Layer 7 of a small transformer language model trained on English Wikipedia (17 layers, counted from 0, width 128).
A neuron's activation on a vector x is SiLU(gate . x) times (in . x), where the dot is the dot product.

Input weights of the MLP neurons that the questions are about. A number n stands for n times 0.0064.
n31 gate: 19 15 73 21 16 15 -6 -15 2 -13 1 -46 -2 25 38 -41 4 -8 9 -3 52 -2 40 0 -28 -17 49 -32 4 -33 16 -32 -2 1 -32 14 11 -6 14 -20 -40 -27 6 -8 21 -7 -8 -5 20 -35 -38 14 -11 -1 -62 16 23 7 5 -1 38 -12 9 -44 -1 16 -31 41 2 13 12 -31 -16 -23 -2 -14 -2 9 15 30 35 4 -5 -7 -16 -4 -32 64 -25 -40 -7 -10 32 21 20 5 19 32 55 -30 12 7 -29 -5 25 2 24 12 -20 -47 -8 -14 -27 -53 4 12 -28 -15 7 12 22 2 50 -19 17 16 -3 -4
n35 gate: -42 -16 1 -12 10 37 -21 -10 11 44 -4 -14 19 -9 -25 -14 -4 -31 1 19 61 -37 4 -33 -42 -30 13 -45 -2 24 55 31 2 17 32 14 43 -12 21 58 11 8 23 4 9 0 5 -2 -42 64 2 4 -45 -17 5 7 45 35 20 -25 -57 10 -31 31 -3 -9 -26 -19 -29 17 -11 0 -25 -20 -2 -16 -14 39 -4 9 18 -1 36 -2 -23 35 -9 -43 0 -34 -23 -57 13 -4 -13 32 -9 6 -15 -35 -44 -25 1 -23 36 31 -1 3 -19 -12 4 4 18 5 -36 -1 -22 -6 -6 27 5 7 22 38 -7 13 -8 4
n40 gate: 20 -15 10 -14 19 46 25 -23 33 -28 -38 3 13 1 11 -39 -18 41 -21 -27 1 -57 33 8 36 -12 -8 26 6 -18 40 -24 -30 -16 -55 -18 -13 14 -11 -11 -31 15 26 21 18 37 17 -24 24 -12 -3 -25 -25 -50 -52 -25 -25 -11 -8 2 -3 15 22 80 16 16 -29 -2 -19 -29 31 -1 36 -15 63 13 11 2 -23 47 -12 -20 13 -22 -9 51 -1 9 -19 -15 11 -19 19 -11 -75 -6 -36 4 -2 -23 -19 13 -10 35 10 6 -2 31 -7 -26 -1 10 9 -29 2 -8 51 14 -2 3 16 -6 -12 -34 8 -28 -25 18
n66 gate: 18 -12 1 36 18 45 44 2 8 8 11 11 -9 2 15 -49 -23 1 15 -3 22 28 48 -14 8 -23 17 58 -5 32 15 22 30 -11 23 5 -6 -10 -6 41 23 18 6 -4 9 30 -70 31 11 25 -1 -8 48 33 0 41 -18 5 3 31 -17 -21 36 34 -43 46 -19 -54 21 43 25 -5 -15 19 -26 10 26 -43 -27 18 6 12 -1 38 26 -31 7 5 -18 -28 -5 28 -6 29 -16 28 5 14 8 -53 -2 49 15 4 -13 -14 25 16 0 37 23 31 22 -47 30 43 -2 -12 -11 28 21 2 -24 1 -20 25 2 -27
n87 gate: 1 13 23 11 10 -18 -11 -9 -30 -53 -19 -46 2 -13 -13 -1 21 -15 1 30 48 -23 -14 -4 32 -27 3 23 -9 -2 37 19 -29 -14 -16 -15 -14 6 -4 8 30 -39 -37 18 36 -9 -17 28 75 29 3 21 33 -9 -1 16 -16 -26 -38 35 7 -28 3 -5 24 28 19 17 -29 -6 16 0 -45 -34 -9 14 26 -24 33 22 -40 -34 -62 14 -20 -34 23 19 -28 20 -21 5 -5 -37 -13 -28 25 4 44 -13 -5 -18 1 4 54 -13 4 -3 -10 -17 -51 -1 22 -22 -1 13 -1 -14 50 -1 28 35 -1 -30 -32 12 -2 0
n131 gate: 18 28 72 -11 5 -5 -17 37 5 -28 -58 2 -6 -32 43 15 -33 -2 -42 5 42 -33 -35 -24 -26 18 -40 11 51 -18 -3 10 8 5 -22 -2 -4 -14 -2 -4 19 -2 -5 -7 10 -43 -35 7 64 55 -2 36 -20 -3 -53 -13 -5 5 -1 30 -20 16 8 -32 -3 -15 -16 37 -21 -12 1 -53 28 -12 30 12 7 -5 -12 4 -33 -17 -31 -32 30 21 -27 -39 -33 -52 -16 4 -26 25 -16 6 -19 -28 46 -27 4 60 5 -7 -3 36 5 21 -35 53 1 -32 2 54 -19 -23 14 28 -25 -60 -33 -29 -29 -1 25 -19 2 -28
n141 gate: -57 -4 30 -4 -12 5 -25 -2 -9 36 -3 -2 -51 -54 38 15 -4 -36 40 -5 9 -25 -2 2 -12 -29 -36 53 -59 -6 15 0 -34 -13 39 13 28 36 -29 0 -36 37 -22 -9 4 -17 36 -24 6 32 -2 -13 -20 5 1 10 30 18 35 24 -48 -1 -11 19 57 5 -23 -21 -28 20 -51 -13 18 -61 15 0 48 -28 17 -9 -1 27 -8 15 -22 48 10 -13 20 3 9 -2 15 27 -10 22 -18 31 -14 -20 23 -2 -2 15 74 19 4 20 20 37 39 -31 14 7 -22 14 25 -8 22 -2 4 1 -9 12 -24 29 25 -6
n156 gate: 44 4 -17 7 48 21 -7 18 2 -13 -7 -16 11 13 -41 12 -18 19 -6 -26 25 -32 -1 -1 -4 -13 -40 -16 -19 28 56 10 28 -28 -5 34 -44 5 -29 45 0 -23 -17 -26 11 16 40 -25 2 26 24 13 16 -10 12 -9 -46 -26 32 -10 -21 -24 -31 -34 12 -9 -31 -19 -22 -28 -17 4 11 25 10 13 1 60 30 -7 20 32 11 21 7 -4 -15 -44 -1 12 38 -35 -50 1 -11 12 19 -1 32 30 4 38 -21 31 65 -4 -28 -3 2 -3 20 -9 6 31 -32 27 16 -43 1 -1 -23 -35 -33 30 -9 -17 9 2
n178 gate: 30 -25 7 -10 -2 2 -22 -27 1 3 -9 -39 -71 10 -7 -14 -8 6 -13 -95 31 4 23 -44 -2 -44 -27 18 20 48 35 -11 7 22 -13 30 -37 6 -6 12 8 -38 -65 13 25 7 8 -1 23 -26 -12 16 48 -1 -37 18 22 16 43 -29 -48 -3 -9 -23 21 -3 -47 20 -33 -19 -4 30 -16 7 39 6 -9 10 66 43 -8 -6 24 18 7 18 -3 -21 -11 -23 -3 19 51 -18 -3 -21 -16 -43 3 24 -39 10 -4 75 57 1 37 40 -32 -6 4 42 14 14 13 16 13 16 -13 27 6 -16 -27 -8 -26 30 -19 6
n194 gate: 9 28 -57 -8 5 19 30 7 33 3 29 -11 -9 -9 11 21 -7 15 27 -2 22 15 34 49 4 26 11 10 71 1 0 -27 -10 -10 40 -4 -22 1 -3 -22 -22 -21 4 -1 -46 -18 40 -35 -11 -12 -26 29 15 -3 -22 46 -32 41 11 -22 53 -18 5 25 -17 18 -13 10 -11 5 3 26 -13 -11 36 13 -66 13 -9 -27 -13 3 -13 23 23 -22 -33 -5 -19 -35 -1 -27 -47 5 27 1 10 11 9 -19 29 49 7 23 -37 -18 -15 -51 28 51 -39 9 13 27 -41 36 12 -9 -60 40 -19 -23 8 -23 -1 -28 4 15
n31 in: 41 13 20 -12 -14 -13 9 31 -43 -12 -29 -9 22 4 48 4 33 57 0 -14 36 19 27 -2 18 38 30 3 45 -32 -1 -16 -21 -9 -41 -48 -3 3 -8 52 -23 29 3 55 26 -9 46 -17 61 -82 -19 8 36 33 -17 19 6 -16 -42 -41 41 -6 -25 -32 30 -45 -36 29 -14 -36 43 -8 43 8 60 15 -22 26 -17 -10 20 24 10 29 16 -34 -15 55 53 -34 13 1 7 20 17 19 6 7 21 -41 -45 22 -32 -3 -30 11 55 12 -40 14 -53 -9 22 -11 22 -11 -17 73 30 3 33 41 -21 -2 -3 -14 11 0
n35 in: -44 -6 -40 5 -49 -4 36 -42 -53 1 -32 7 -6 2 -26 27 -43 11 5 -31 3 10 24 7 -9 -13 -22 2 40 32 46 -15 20 5 7 -8 -24 -14 -15 -3 26 19 -2 -57 27 -52 66 30 8 -31 -7 -16 29 -18 24 -21 -12 -9 11 9 31 -7 30 14 17 -29 5 0 2 8 -14 12 52 6 -27 -24 47 -2 -2 -34 -14 7 -7 -39 -54 -29 10 -41 -18 24 15 25 6 -29 14 -1 -50 8 -39 36 17 9 2 18 -44 -33 -10 -10 -13 28 6 -27 21 -38 -12 -12 34 6 29 -11 24 24 13 21 40 7 -55 -8
n40 in: 33 8 14 -6 4 -1 -19 10 17 0 8 -28 24 -3 -15 31 0 -32 -21 -46 26 -17 32 40 16 -43 11 -14 3 43 19 1 10 15 -10 4 -30 -22 39 9 -10 38 -28 50 21 -9 26 16 35 35 -16 -26 -15 -29 -16 -56 -4 -1 -3 21 -13 13 2 -50 6 21 -14 26 -23 -26 67 -33 -28 -2 -11 57 -12 44 -4 69 -24 55 -5 15 -1 30 -6 7 7 -27 16 -15 17 47 17 27 -29 1 24 25 -39 28 21 10 25 40 36 11 -53 -54 -49 -46 82 -4 15 -15 17 4 5 1 -2 -7 -11 8 9 -7 -32 -45
n66 in: -25 -8 -37 46 -1 53 0 58 20 -4 45 19 -37 -1 44 -36 -10 -3 20 11 20 14 -15 4 -34 -5 31 39 15 10 -62 13 21 21 4 -8 -5 -17 -25 3 18 67 4 -32 21 17 0 0 9 -14 -16 1 -8 -3 28 -18 21 50 16 -11 55 -30 15 0 11 1 -34 3 1 2 7 -10 14 6 -5 25 4 -12 -13 -27 -41 38 3 26 -21 6 45 2 26 27 16 -9 11 4 12 8 -15 12 -8 -25 -21 68 2 -15 -29 -25 -7 20 38 -15 23 -16 0 5 25 -4 13 43 -35 14 -44 21 26 -45 21 -1 -25 -16
n87 in: -30 -32 29 8 -36 -46 38 -12 14 -2 10 28 -28 41 -2 6 -1 32 -23 29 6 26 -9 -13 20 50 25 7 6 -8 -16 -25 29 39 -4 11 -3 0 -42 53 13 38 -15 -21 58 14 -20 19 32 21 -8 -63 0 3 -22 13 -54 21 -12 23 44 35 17 -8 -23 -16 18 -10 -11 -31 3 19 39 -2 25 26 -16 5 -28 34 9 8 4 -16 -18 24 19 23 17 36 57 -37 12 -8 -23 -54 -27 11 -29 9 -19 0 -16 20 -17 -33 43 6 -10 37 23 -24 -9 27 -21 9 23 -11 5 -1 -54 4 -4 22 -8 -1 -11 10
n131 in: 29 45 28 -51 5 49 -71 35 56 52 -5 4 17 48 -11 50 25 20 -11 15 28 -22 -10 -3 -23 -33 -10 33 13 -25 -54 17 9 2 0 0 0 -59 34 26 9 35 -23 -14 24 -32 3 20 53 47 -15 -19 18 2 2 -21 -47 -45 0 29 16 -1 -29 -10 -25 23 35 -25 -35 -36 -61 15 -24 -35 -8 -37 43 14 -42 16 -19 11 26 31 3 9 4 9 -21 -28 -6 -11 -72 24 12 -10 1 5 0 -39 36 4 -24 60 -37 32 -7 -30 7 16 33 42 9 49 -24 -18 38 -36 -45 -18 -57 -41 9 45 46 0 -45 -3
n141 in: -60 -30 -9 -36 -20 26 23 0 -32 27 34 -26 -63 -18 -17 37 -22 -9 43 -16 -3 3 9 -6 7 -10 -24 31 -39 2 12 10 -33 -24 -13 39 28 -21 -15 -47 -6 -24 -10 -51 37 8 -30 6 44 8 -51 -43 -17 42 16 -30 26 2 54 1 -6 -31 16 -13 -22 9 -10 -30 -22 -15 -11 11 -16 2 -10 21 21 -21 11 34 16 25 -46 -5 5 53 -60 -23 9 -54 10 -37 -44 15 -35 9 4 -9 -18 -1 -6 -29 2 9 -15 -37 -8 8 41 -24 0 7 -12 19 -20 33 47 -20 -9 -7 11 7 -9 25 -24 0 -16 -38
n156 in: -39 -24 8 -4 11 -1 -27 5 25 -3 4 1 10 5 -26 -6 -15 13 -6 -20 5 -47 1 -20 45 -2 -17 9 -29 -7 20 4 -22 23 -7 1 -69 -4 1 -19 7 -6 0 19 -46 -31 -10 -17 9 42 30 5 28 21 19 -20 11 -7 -4 -12 1 12 -28 23 35 4 16 8 -22 4 -30 -4 -42 -10 -19 -27 3 -19 -54 42 0 -41 -55 39 32 -38 -18 42 -27 4 -28 -5 4 7 36 12 -15 -4 13 26 14 10 32 9 16 62 -34 -1 -41 49 17 60 26 -29 -16 8 7 25 -14 -14 8 -30 12 -28 23 6 30 -2
n178 in: 12 -24 -37 -65 -1 7 -5 -6 0 7 8 -12 -41 -21 9 8 -46 -9 38 -32 -16 37 -5 43 28 9 -16 -5 16 53 8 13 -13 11 -32 13 -19 56 -26 -25 -41 -17 -48 -24 -5 -32 39 28 29 -1 -20 -12 -3 -8 -38 -6 -5 14 14 -30 -29 7 51 -3 -8 -20 -50 26 -1 -46 41 52 2 26 14 17 11 22 14 -4 -3 24 53 9 -44 19 17 -7 -8 14 -13 7 -7 2 82 12 -35 -36 24 20 -26 -23 -20 30 -41 -52 -26 -4 -30 -6 -9 -46 1 69 -17 -13 8 3 45 -12 12 45 18 -63 0 -9 -39 -42
n194 in: -21 39 -16 -13 21 7 13 18 -73 23 2 37 -19 20 5 -21 -14 30 -17 -38 28 -13 -8 7 50 8 71 32 -17 -13 -57 10 -22 45 79 -13 -7 10 13 10 29 -14 -6 -12 28 23 -24 -1 -11 -19 -1 -25 33 -19 3 -27 -21 -3 5 39 -8 14 43 12 30 -22 -18 -2 -9 17 -10 23 15 24 4 -4 -14 0 -8 12 -17 3 21 51 -8 -11 4 2 4 -22 -17 4 37 39 -21 1 9 34 -1 41 -19 11 3 3 -20 7 40 52 -59 8 18 -4 -10 -13 17 36 -11 13 39 0 13 37 19 -15 19 4 25 29

Each question shows a token from some text and the vector x that enters the MLP there. A number n stands for n times 0.051.

" census": -9 11 44 -6 0 -25 -3 8 6 1 1 4 -36 5 -20 -31 5 4 -6 -19 -31 -2 10 27 8 1 -20 -1 -33 38 -5 -27 -19 13 -4 4 3 15 -14 10 22 -11 14 -32 -3 3 -9 10 -14 0 18 3 -4 11 30 15 9 1 -13 -5 8 42 -12 6 -16 -22 22 -11 5 -3 6 -16 -44 5 33 33 0 -7 -4 -7 17 -24 16 19 1 -6 -18 -11 10 7 21 9 -13 3 29 17 -1 14 36 -16 -4 -5 10 -13 1 39 11 -12 22 -21 2 -8 -10 10 -1 1 5 -31 -19 -17 -8 16 -10 -21 -12 22 -10 20
Which two neurons fire most, strongest first? n35, n31

"3": -21 15 -35 -36 10 -11 -11 6 2 20 -1 8 -26 -16 -43 -8 -11 18 12 -36 3 15 3 15 2 -17 15 1 0 6 2 10 -3 -3 -8 10 4 3 28 18 44 22 20 -35 -21 -28 -1 -24 -10 -25 3 -15 24 25 34 3 -6 -10 -8 -33 10 7 5 -3 -15 -17 16 -12 -36 4 25 -18 -28 16 2 20 -5 1 1 -4 -2 -24 -42 30 -21 12 -2 5 11 16 5 5 -12 4 -21 43 -24 27 36 -25 3 12 17 -15 2 16 -21 15 17 -9 -22 -7 -18 -1 -2 -5 -17 10 5 7 1 6 -11 -3 3 6 -1 8
The most active neuron and its activation: n194, at about 1.7

"/a": 2 13 1 -12 21 -1 -12 -15 32 -9 29 17 -23 3 -15 -10 -21 6 11 1 8 12 -2 5 -7 2 -2 19 -12 -16 6 -2 15 9 -14 -7 33 4 11 4 23 -14 17 -20 -14 -21 39 6 25 -9 6 -4 6 19 25 23 -10 33 -10 -30 23 9 12 -2 -9 -15 9 -7 -4 -13 23 -4 -26 38 35 19 14 12 4 33 7 -43 -18 0 -5 -4 -13 20 13 0 3 50 2 1 -10 15 3 17 22 8 -2 -2 29 -22 -2 18 10 9 26 10 -19 -21 -21 3 -10 -5 1 -5 21 29 1 -20 11 16 17 12 5 -13
The most active neuron and its activation: n31, at about 1.1

" House": -28 2 26 -10 13 -12 -11 3 19 15 -17 5 -14 16 -6 -19 -2 -10 -1 2 -23 18 -12 18 -9 2 -4 4 1 40 11 -18 -2 -1 -29 -22 -12 9 -24 -3 41 15 -2 -25 -3 20 -11 -19 -23 -7 9 -3 11 -20 36 -17 -3 -10 8 4 33 25 1 4 3 3 3 -8 -25 2 26 23 -26 8 29 21 -18 -4 20 18 0 -10 -2 18 -9 -1 -16 -18 4 -21 -3 24 -4 -7 15 8 -1 23 11 -4 -1 -25 17 19 -11 25 -12 6 41 4 2 5 -13 -22 11 -6 6 -8 12 2 -13 -19 2 -18 17 34 -10 14
The neuron with the highest activation: n31

" the": -5 24 1 -14 9 -10 -4 -7 6 -5 -2 -8 -19 -4 4 4 -8 -13 3 3 1 -21 -7 18 -6 -8 -3 9 9 10 13 -14 0 0 -5 -14 8 3 -2 29 51 -2 6 4 13 -1 28 13 -27 -9 -3 6 13 18 9 -3 4 -19 -21 30 -18 0 -10 20 -18 -20 -5 6 -25 13 20 -7 -27 9 -16 9 -21 -4 -30 12 5 9 -1 11 19 1 2 23 -1 -22 -4 22 23 4 -8 24 3 18 10 -16 -7 -3 9 -12 13 7 -4 53 53 -32 -15 -11 0 -19 -6 11 0 -8 11 -7 3 -25 -11 -3 21 -15 9 12
The most active neuron and its activation: n40, at about 1.4

" of": -42 2 10 -18 2 -9 -6 -33 12 9 -10 6 -9 -16 4 -16 -15 17 17 -13 -3 7 18 10 -18 -12 -11 23 -11 -34 -6 -9 2 13 -19 -18 12 8 1 12 61 10 -12 -38 12 0 14 9 1 6 -1 -15 0 5 33 -3 -2 -9 -11 10 -11 6 -17 10 -29 0 -21 16 -14 11 20 -17 -15 33 16 1 6 23 19 30 -10 -10 -10 8 19 4 -16 16 24 -24 19 24 4 3 1 -10 -7 14 -23 -10 14 3 24 3 4 -6 10 28 38 3 2 -20 -7 -3 21 -8 -19 2 2 -7 -14 5 -17 11 3 -42 12 6
The neuron with the highest activation: n141

"0": 1 12 15 -6 10 -25 -14 5 21 -25 30 20 -31 18 -23 11 -16 23 -19 3 -13 10 13 4 23 40 6 15 -11 -7 12 8 24 4 -3 -17 -1 17 -12 19 54 8 -20 -23 -11 -4 8 -5 43 -15 13 -10 7 13 37 1 -12 8 18 -6 10 -1 13 -24 -2 -18 7 -8 10 -20 36 -16 -15 -6 29 17 3 13 40 6 -6 -24 -16 17 18 16 -16 22 3 -2 4 -5 8 -27 -12 11 -14 37 16 -21 -1 -13 19 13 6 18 -11 9 1 -9 -15 -16 -13 -8 -25 -2 45 -3 4 11 11 25 -13 -22 9 0 30 11
The neuron with the highest activation: n87

" ": -42 6 -15 -15 -10 -17 2 -31 12 21 0 25 -21 2 -21 -23 -51 11 11 -13 -5 27 -21 16 -1 -13 -8 13 6 -8 17 9 3 1 12 9 13 -4 -5 26 -5 -11 -5 -24 0 -8 13 8 -5 -22 3 9 17 14 15 -21 9 -5 -20 -12 26 -4 -3 3 -19 -30 29 27 -48 1 11 -15 -31 24 -9 9 -4 14 -16 -5 2 -21 -1 29 -1 4 0 16 12 4 12 10 -2 28 0 23 -9 26 3 -5 -4 6 17 -13 17 19 -24 25 28 -15 1 -15 0 -15 -1 19 -13 2 16 -14 3 -16 30 23 23 -14 11 23
The neuron with the highest activation: n35

"\".": -17 -26 -5 -48 -5 -25 -10 -23 15 1 -8 23 -41 3 -16 -14 -21 20 -21 -11 -7 -2 -6 -2 -17 -7 1 9 6 -10 14 2 -1 5 -20 -13 12 24 8 10 8 10 -24 -5 -3 -9 19 -8 0 2 -11 12 10 20 9 -3 -2 -21 -11 0 11 -1 -7 15 -7 -15 -35 7 -29 -3 20 9 -29 49 12 30 -3 13 0 1 -10 -34 -3 1 8 2 2 15 -5 -25 23 6 -5 13 -12 -4 -16 4 4 -32 -14 -1 9 17 30 28 -18 35 42 -6 2 2 5 -5 -8 21 14 -12 6 3 3 -14 30 13 6 18 3 14
The neuron with the highest activation: n178

".": -23 -12 -10 -44 -5 -21 2 -19 20 14 -1 20 -25 3 -27 -22 -16 12 -18 -16 0 -7 -12 1 -20 -8 -3 5 4 6 12 3 4 14 -15 -11 13 24 15 12 4 7 -23 -9 -9 -1 20 -1 -7 -1 -6 6 8 15 9 5 -8 -28 -2 8 13 -4 -1 17 -14 -22 -40 4 -33 -8 25 22 -32 48 8 29 3 15 4 -5 -13 -24 7 -6 11 -5 -12 14 -12 -23 20 3 3 18 -21 13 -16 5 14 -23 -14 9 12 18 41 20 -25 33 38 -16 -4 -8 3 -11 0 25 7 -8 6 -10 3 -5 25 17 14 5 8 14
Which three neurons fire most, strongest first? n178, n40, n156

" territories": -28 -1 39 -12 15 3 7 -5 18 -11 -13 9 -16 5 -31 -23 -6 6 3 -15 -4 -11 4 37 -15 7 -7 -5 -28 65 -6 10 4 -5 -6 -25 11 0 -10 21 46 -9 -6 -8 18 -20 11 16 -31 -2 21 8 4 13 37 -13 -1 -9 3 -17 15 15 -2 21 -7 -8 1 8 -18 13 7 4 -18 21 37 27 5 24 48 -3 14 -26 4 11 13 3 -9 13 -8 -7 16 11 5 -8 12 -1 9 17 25 -27 15 -1 21 -6 -8 33 -12 -19 28 -15 -17 10 -35 6 30 18 -3 -11 -7 0 -28 -10 -1 7 27 20 6 6
The neuron with the highest activation: n156

"5": -17 17 -13 -28 28 -11 -12 27 16 -16 8 9 -47 -18 -28 -16 -16 7 -7 -15 -6 1 -9 11 -4 1 -10 -6 -10 -4 4 4 7 3 -24 9 8 8 22 16 61 23 9 -23 -33 -22 -7 -12 13 -29 17 -31 38 24 14 4 2 -17 -3 2 16 22 -2 0 -16 -28 25 -16 -14 0 23 -34 -2 -9 41 14 -12 5 6 21 8 -27 -25 7 -5 17 5 12 -7 20 -2 10 -19 19 -11 24 -22 31 32 -2 8 11 16 8 -8 6 -23 43 19 -18 -3 -9 -15 -14 -1 -3 3 -10 -11 0 -12 -9 -4 -10 -12 6 -7 10
Which two neurons fire most, strongest first? n156, n131

"8": -7 15 -9 -9 22 -32 -25 10 -2 -3 19 3 -42 -1 -19 -1 -14 21 -9 -10 -3 16 13 -7 22 28 3 33 -16 -23 9 -3 26 -13 -5 -15 26 14 1 15 54 10 -14 -22 -10 7 -12 -19 24 -12 13 -13 22 25 50 6 -3 4 6 -11 19 7 -15 3 -1 -17 13 6 -7 -11 25 -10 -21 -4 25 31 -4 -9 29 10 -10 -30 -21 25 2 5 -19 13 1 -12 -4 12 -3 -2 -19 28 -16 20 24 5 6 -5 15 21 5 14 -13 10 8 -10 -25 -22 -19 -10 -23 1 31 1 19 18 2 -1 -17 -23 4 19 19 14
The neuron with the highest activation: n87

"The": -16 -6 -20 -36 6 -1 0 -14 12 7 3 23 -31 12 -2 -1 -3 -14 -13 6 -1 -4 -6 20 -12 2 5 11 -11 -7 16 -7 -16 7 -6 -1 27 0 1 22 44 7 -8 -6 -20 2 31 4 -20 -20 -3 7 -16 4 4 -4 8 -13 -13 35 -22 -6 -4 25 -13 -18 -11 6 -26 20 12 -13 -45 5 -9 9 -22 -13 -22 -6 2 10 -15 -2 3 -5 -2 16 0 -21 0 11 9 21 -12 14 5 14 2 -22 4 -1 14 -6 -12 20 -25 42 52 -20 -9 -6 -11 -24 1 19 14 -7 -6 -11 -11 -18 -9 -5 11 5 0 15
The neuron with the highest activation: n141

"osp": -28 33 -29 1 11 1 -5 12 8 -6 -14 40 6 0 17 -7 -19 44 0 4 -16 32 -8 21 -6 7 -6 37 -4 25 17 11 20 10 2 -15 6 10 -2 4 15 -2 22 -16 -14 -26 -3 10 -3 9 13 2 -24 19 36 -9 -29 7 -20 3 -25 -2 -38 2 -2 -2 12 -2 3 -15 4 -6 -31 43 34 -8 6 4 5 15 10 -8 0 -29 -25 5 -17 22 -1 -4 27 29 -7 12 25 24 -12 -23 -13 -11 6 -34 6 -2 10 10 -11 -10 5 -12 -12 -29 -33 24 -17 -4 0 2 2 5 -7 -9 35 -36 -26 18 -12 0
The neuron with the highest activation: n40

"ind": -33 7 -14 -37 0 -6 -1 22 11 -8 -22 -11 -26 -1 -9 -21 -20 0 16 -14 -10 4 12 21 18 -28 20 3 8 78 -4 11 -4 -4 -9 -12 -7 3 -17 9 62 32 -3 -31 -8 -12 35 5 -7 13 -3 -12 -7 14 52 23 2 -12 -18 23 -8 -6 -1 4 -13 -13 8 5 -27 10 3 -6 12 45 -3 -9 17 7 31 1 -3 -23 -10 -5 -9 14 -14 14 -1 -18 15 9 -6 -9 20 26 -3 2 0 -2 -18 5 7 11 9 -3 -15 15 17 -13 -15 3 9 0 1 -54 -6 -26 -10 25 -3 -24 12 -11 17 4 31 -24
Which three neurons fire most, strongest first? n35, n178, n66

" between": -33 17 -12 -29 17 -18 -4 -39 11 -13 -3 15 -17 -10 -18 -20 -10 -4 5 -34 17 -24 6 36 -9 -32 -11 9 -1 1 -2 -17 14 -7 8 -28 15 12 3 18 29 14 14 -25 0 -4 10 -8 -32 -17 13 -7 13 15 13 -26 -9 -29 -2 8 -14 -16 -13 16 -20 -5 -35 15 -35 11 21 -22 0 46 -5 14 -24 -10 19 -1 6 -13 -10 -12 11 2 0 29 3 -15 23 3 15 -12 -6 -9 6 26 -11 -24 2 16 4 -6 -21 10 -2 7 25 10 -19 6 6 -17 30 -10 -9 7 11 -21 4 -37 -2 27 12 -28 17 5
The neuron with the highest activation: n40

" for": -45 16 -15 -10 10 -17 -17 -40 -3 -13 0 5 -10 10 -6 -26 0 -6 -9 -19 17 1 8 18 -6 3 -6 16 -15 -2 20 4 18 5 -8 -27 13 30 13 20 43 1 2 -35 -4 0 9 -8 -2 6 6 6 -5 23 37 -14 4 -2 -5 6 -4 13 -31 -14 -27 -15 -13 -5 -32 -10 12 -16 -11 69 -5 8 23 -2 -23 2 10 2 4 0 11 16 10 9 5 -14 10 -6 -1 12 -13 17 -5 13 -1 -24 23 -6 6 -16 3 17 -5 23 40 16 -1 -3 -20 0 -9 6 -2 -16 9 -15 14 -18 -1 11 10 -31 -19 -5
Which three neurons fire most, strongest first? n35, n141, n156

"==\n": -26 -18 16 -33 25 -20 2 -19 -2 12 15 8 -54 -28 -15 -8 -14 4 -27 -15 -5 -6 -18 24 -6 1 6 13 13 -22 -3 -17 -32 12 -18 -23 6 20 6 14 21 9 -22 -8 7 -12 18 3 6 5 -1 -2 27 27 16 -5 2 -25 4 -2 -8 -8 7 24 -11 -27 -15 13 -23 -11 28 -7 -36 26 6 8 22 7 -36 -1 -7 -10 6 1 20 7 9 28 -11 -12 24 3 -1 0 -3 10 -7 12 20 -14 7 -4 16 11 27 7 -5 23 36 -22 0 14 -5 -22 8 16 11 -11 -12 -16 -1 -5 29 32 8 1 -13 20
The neuron with the highest activation: n141

" Municipality": -15 -15 14 -18 -2 -4 7 -1 17 2 -19 30 -21 24 2 -21 -2 12 17 -12 3 -11 7 16 -5 -3 -21 -12 -18 48 8 12 -7 26 -12 -16 5 2 -21 3 52 0 -7 -24 12 18 -2 -7 -14 0 6 10 21 -15 31 -10 -4 2 3 3 19 10 15 13 -11 -2 20 3 -9 13 19 -12 -29 13 25 28 9 8 23 3 -8 -17 3 -1 4 4 -25 -3 15 -3 0 -9 -8 -18 31 19 5 14 35 0 -10 -19 16 26 -4 46 -10 7 41 -5 -1 -7 -23 -21 34 -12 -3 -4 -8 12 6 -9 -9 -11 17 20 -3 7
The neuron with the highest activation: n66

" was": -17 -12 15 -13 -9 -7 -19 -35 15 5 12 11 -7 10 -4 -25 13 -20 -34 -5 -3 -19 -9 17 -5 6 -10 -2 -17 -2 -18 -16 -20 0 -14 -15 20 6 -1 12 43 5 -5 -21 -6 -32 12 5 -18 -16 -20 9 -4 13 14 13 5 -30 -29 7 23 -7 2 5 -1 -7 -16 14 -23 -13 -6 -1 -23 56 21 16 4 8 -16 -13 5 2 -5 30 14 25 14 -4 0 -8 6 7 1 27 -15 3 -9 62 24 -1 -5 -21 14 -9 24 37 -26 22 23 -3 -8 12 -18 -14 16 9 -5 -25 20 -4 2 -38 -14 -8 8 -11 19 20
The neuron with the highest activation: n178

" Res": -53 4 8 -16 32 -9 -13 -24 -6 -26 12 23 19 23 -16 -17 6 -5 -21 -8 -21 43 -34 34 11 -20 -5 12 -16 20 6 -12 -1 -3 -17 -30 34 4 -4 -4 3 -11 13 -3 -19 -2 1 -19 -11 8 2 -12 -5 16 20 -6 3 -26 7 12 6 6 -13 -18 -10 -10 24 35 7 -13 20 -15 -18 28 16 0 12 0 9 -18 4 2 -21 6 13 1 -27 18 14 19 6 21 14 -44 -22 35 -4 0 37 17 37 16 19 2 3 18 -7 13 17 -11 5 18 4 7 -9 5 16 -16 -14 -5 -16 15 22 -32 29 0 -26 16
The neuron with the highest activation: n31

" States": -24 0 -9 3 34 -6 -20 -8 6 -7 0 -14 -40 3 -11 -19 -14 6 -2 -14 -8 9 -24 24 -2 6 1 4 -26 33 -8 -20 -16 4 16 -34 -2 13 -13 11 37 3 5 10 16 -4 1 37 -32 -6 14 -3 -5 12 27 3 11 1 10 3 14 5 -10 2 3 -18 1 -17 -30 -8 -1 -33 -32 6 12 26 20 14 35 4 14 -41 20 7 -8 -5 -3 0 -9 -6 -6 20 3 -13 -15 8 -14 12 30 -18 -6 -24 20 23 -18 18 -3 -3 38 16 11 -19 -10 -17 -14 -5 -7 -13 5 -21 -7 -26 -11 -11 3 3 10 2
Which two neurons fire most, strongest first? n31, n40

"197": -16 22 -19 -9 29 -16 -22 7 25 1 -19 21 -40 3 -16 -25 -12 22 14 -2 -3 8 -7 10 -9 -28 16 6 -24 15 -32 19 -14 14 -28 -4 -8 2 6 27 10 6 -6 -7 -7 -25 7 3 0 13 -10 5 27 3 -2 -10 6 8 -25 1 19 5 9 -19 -18 -55 35 -8 -29 17 24 -36 1 -9 4 15 12 2 -6 39 -5 -14 -30 -11 -24 7 -8 5 -1 16 2 3 -14 26 18 17 -16 10 24 -13 -5 -19 10 25 17 5 -8 34 19 -25 -11 -6 -8 -1 -9 21 -14 -27 9 -4 -38 13 9 14 3 -3 16 24
The neuron with the highest activation: n87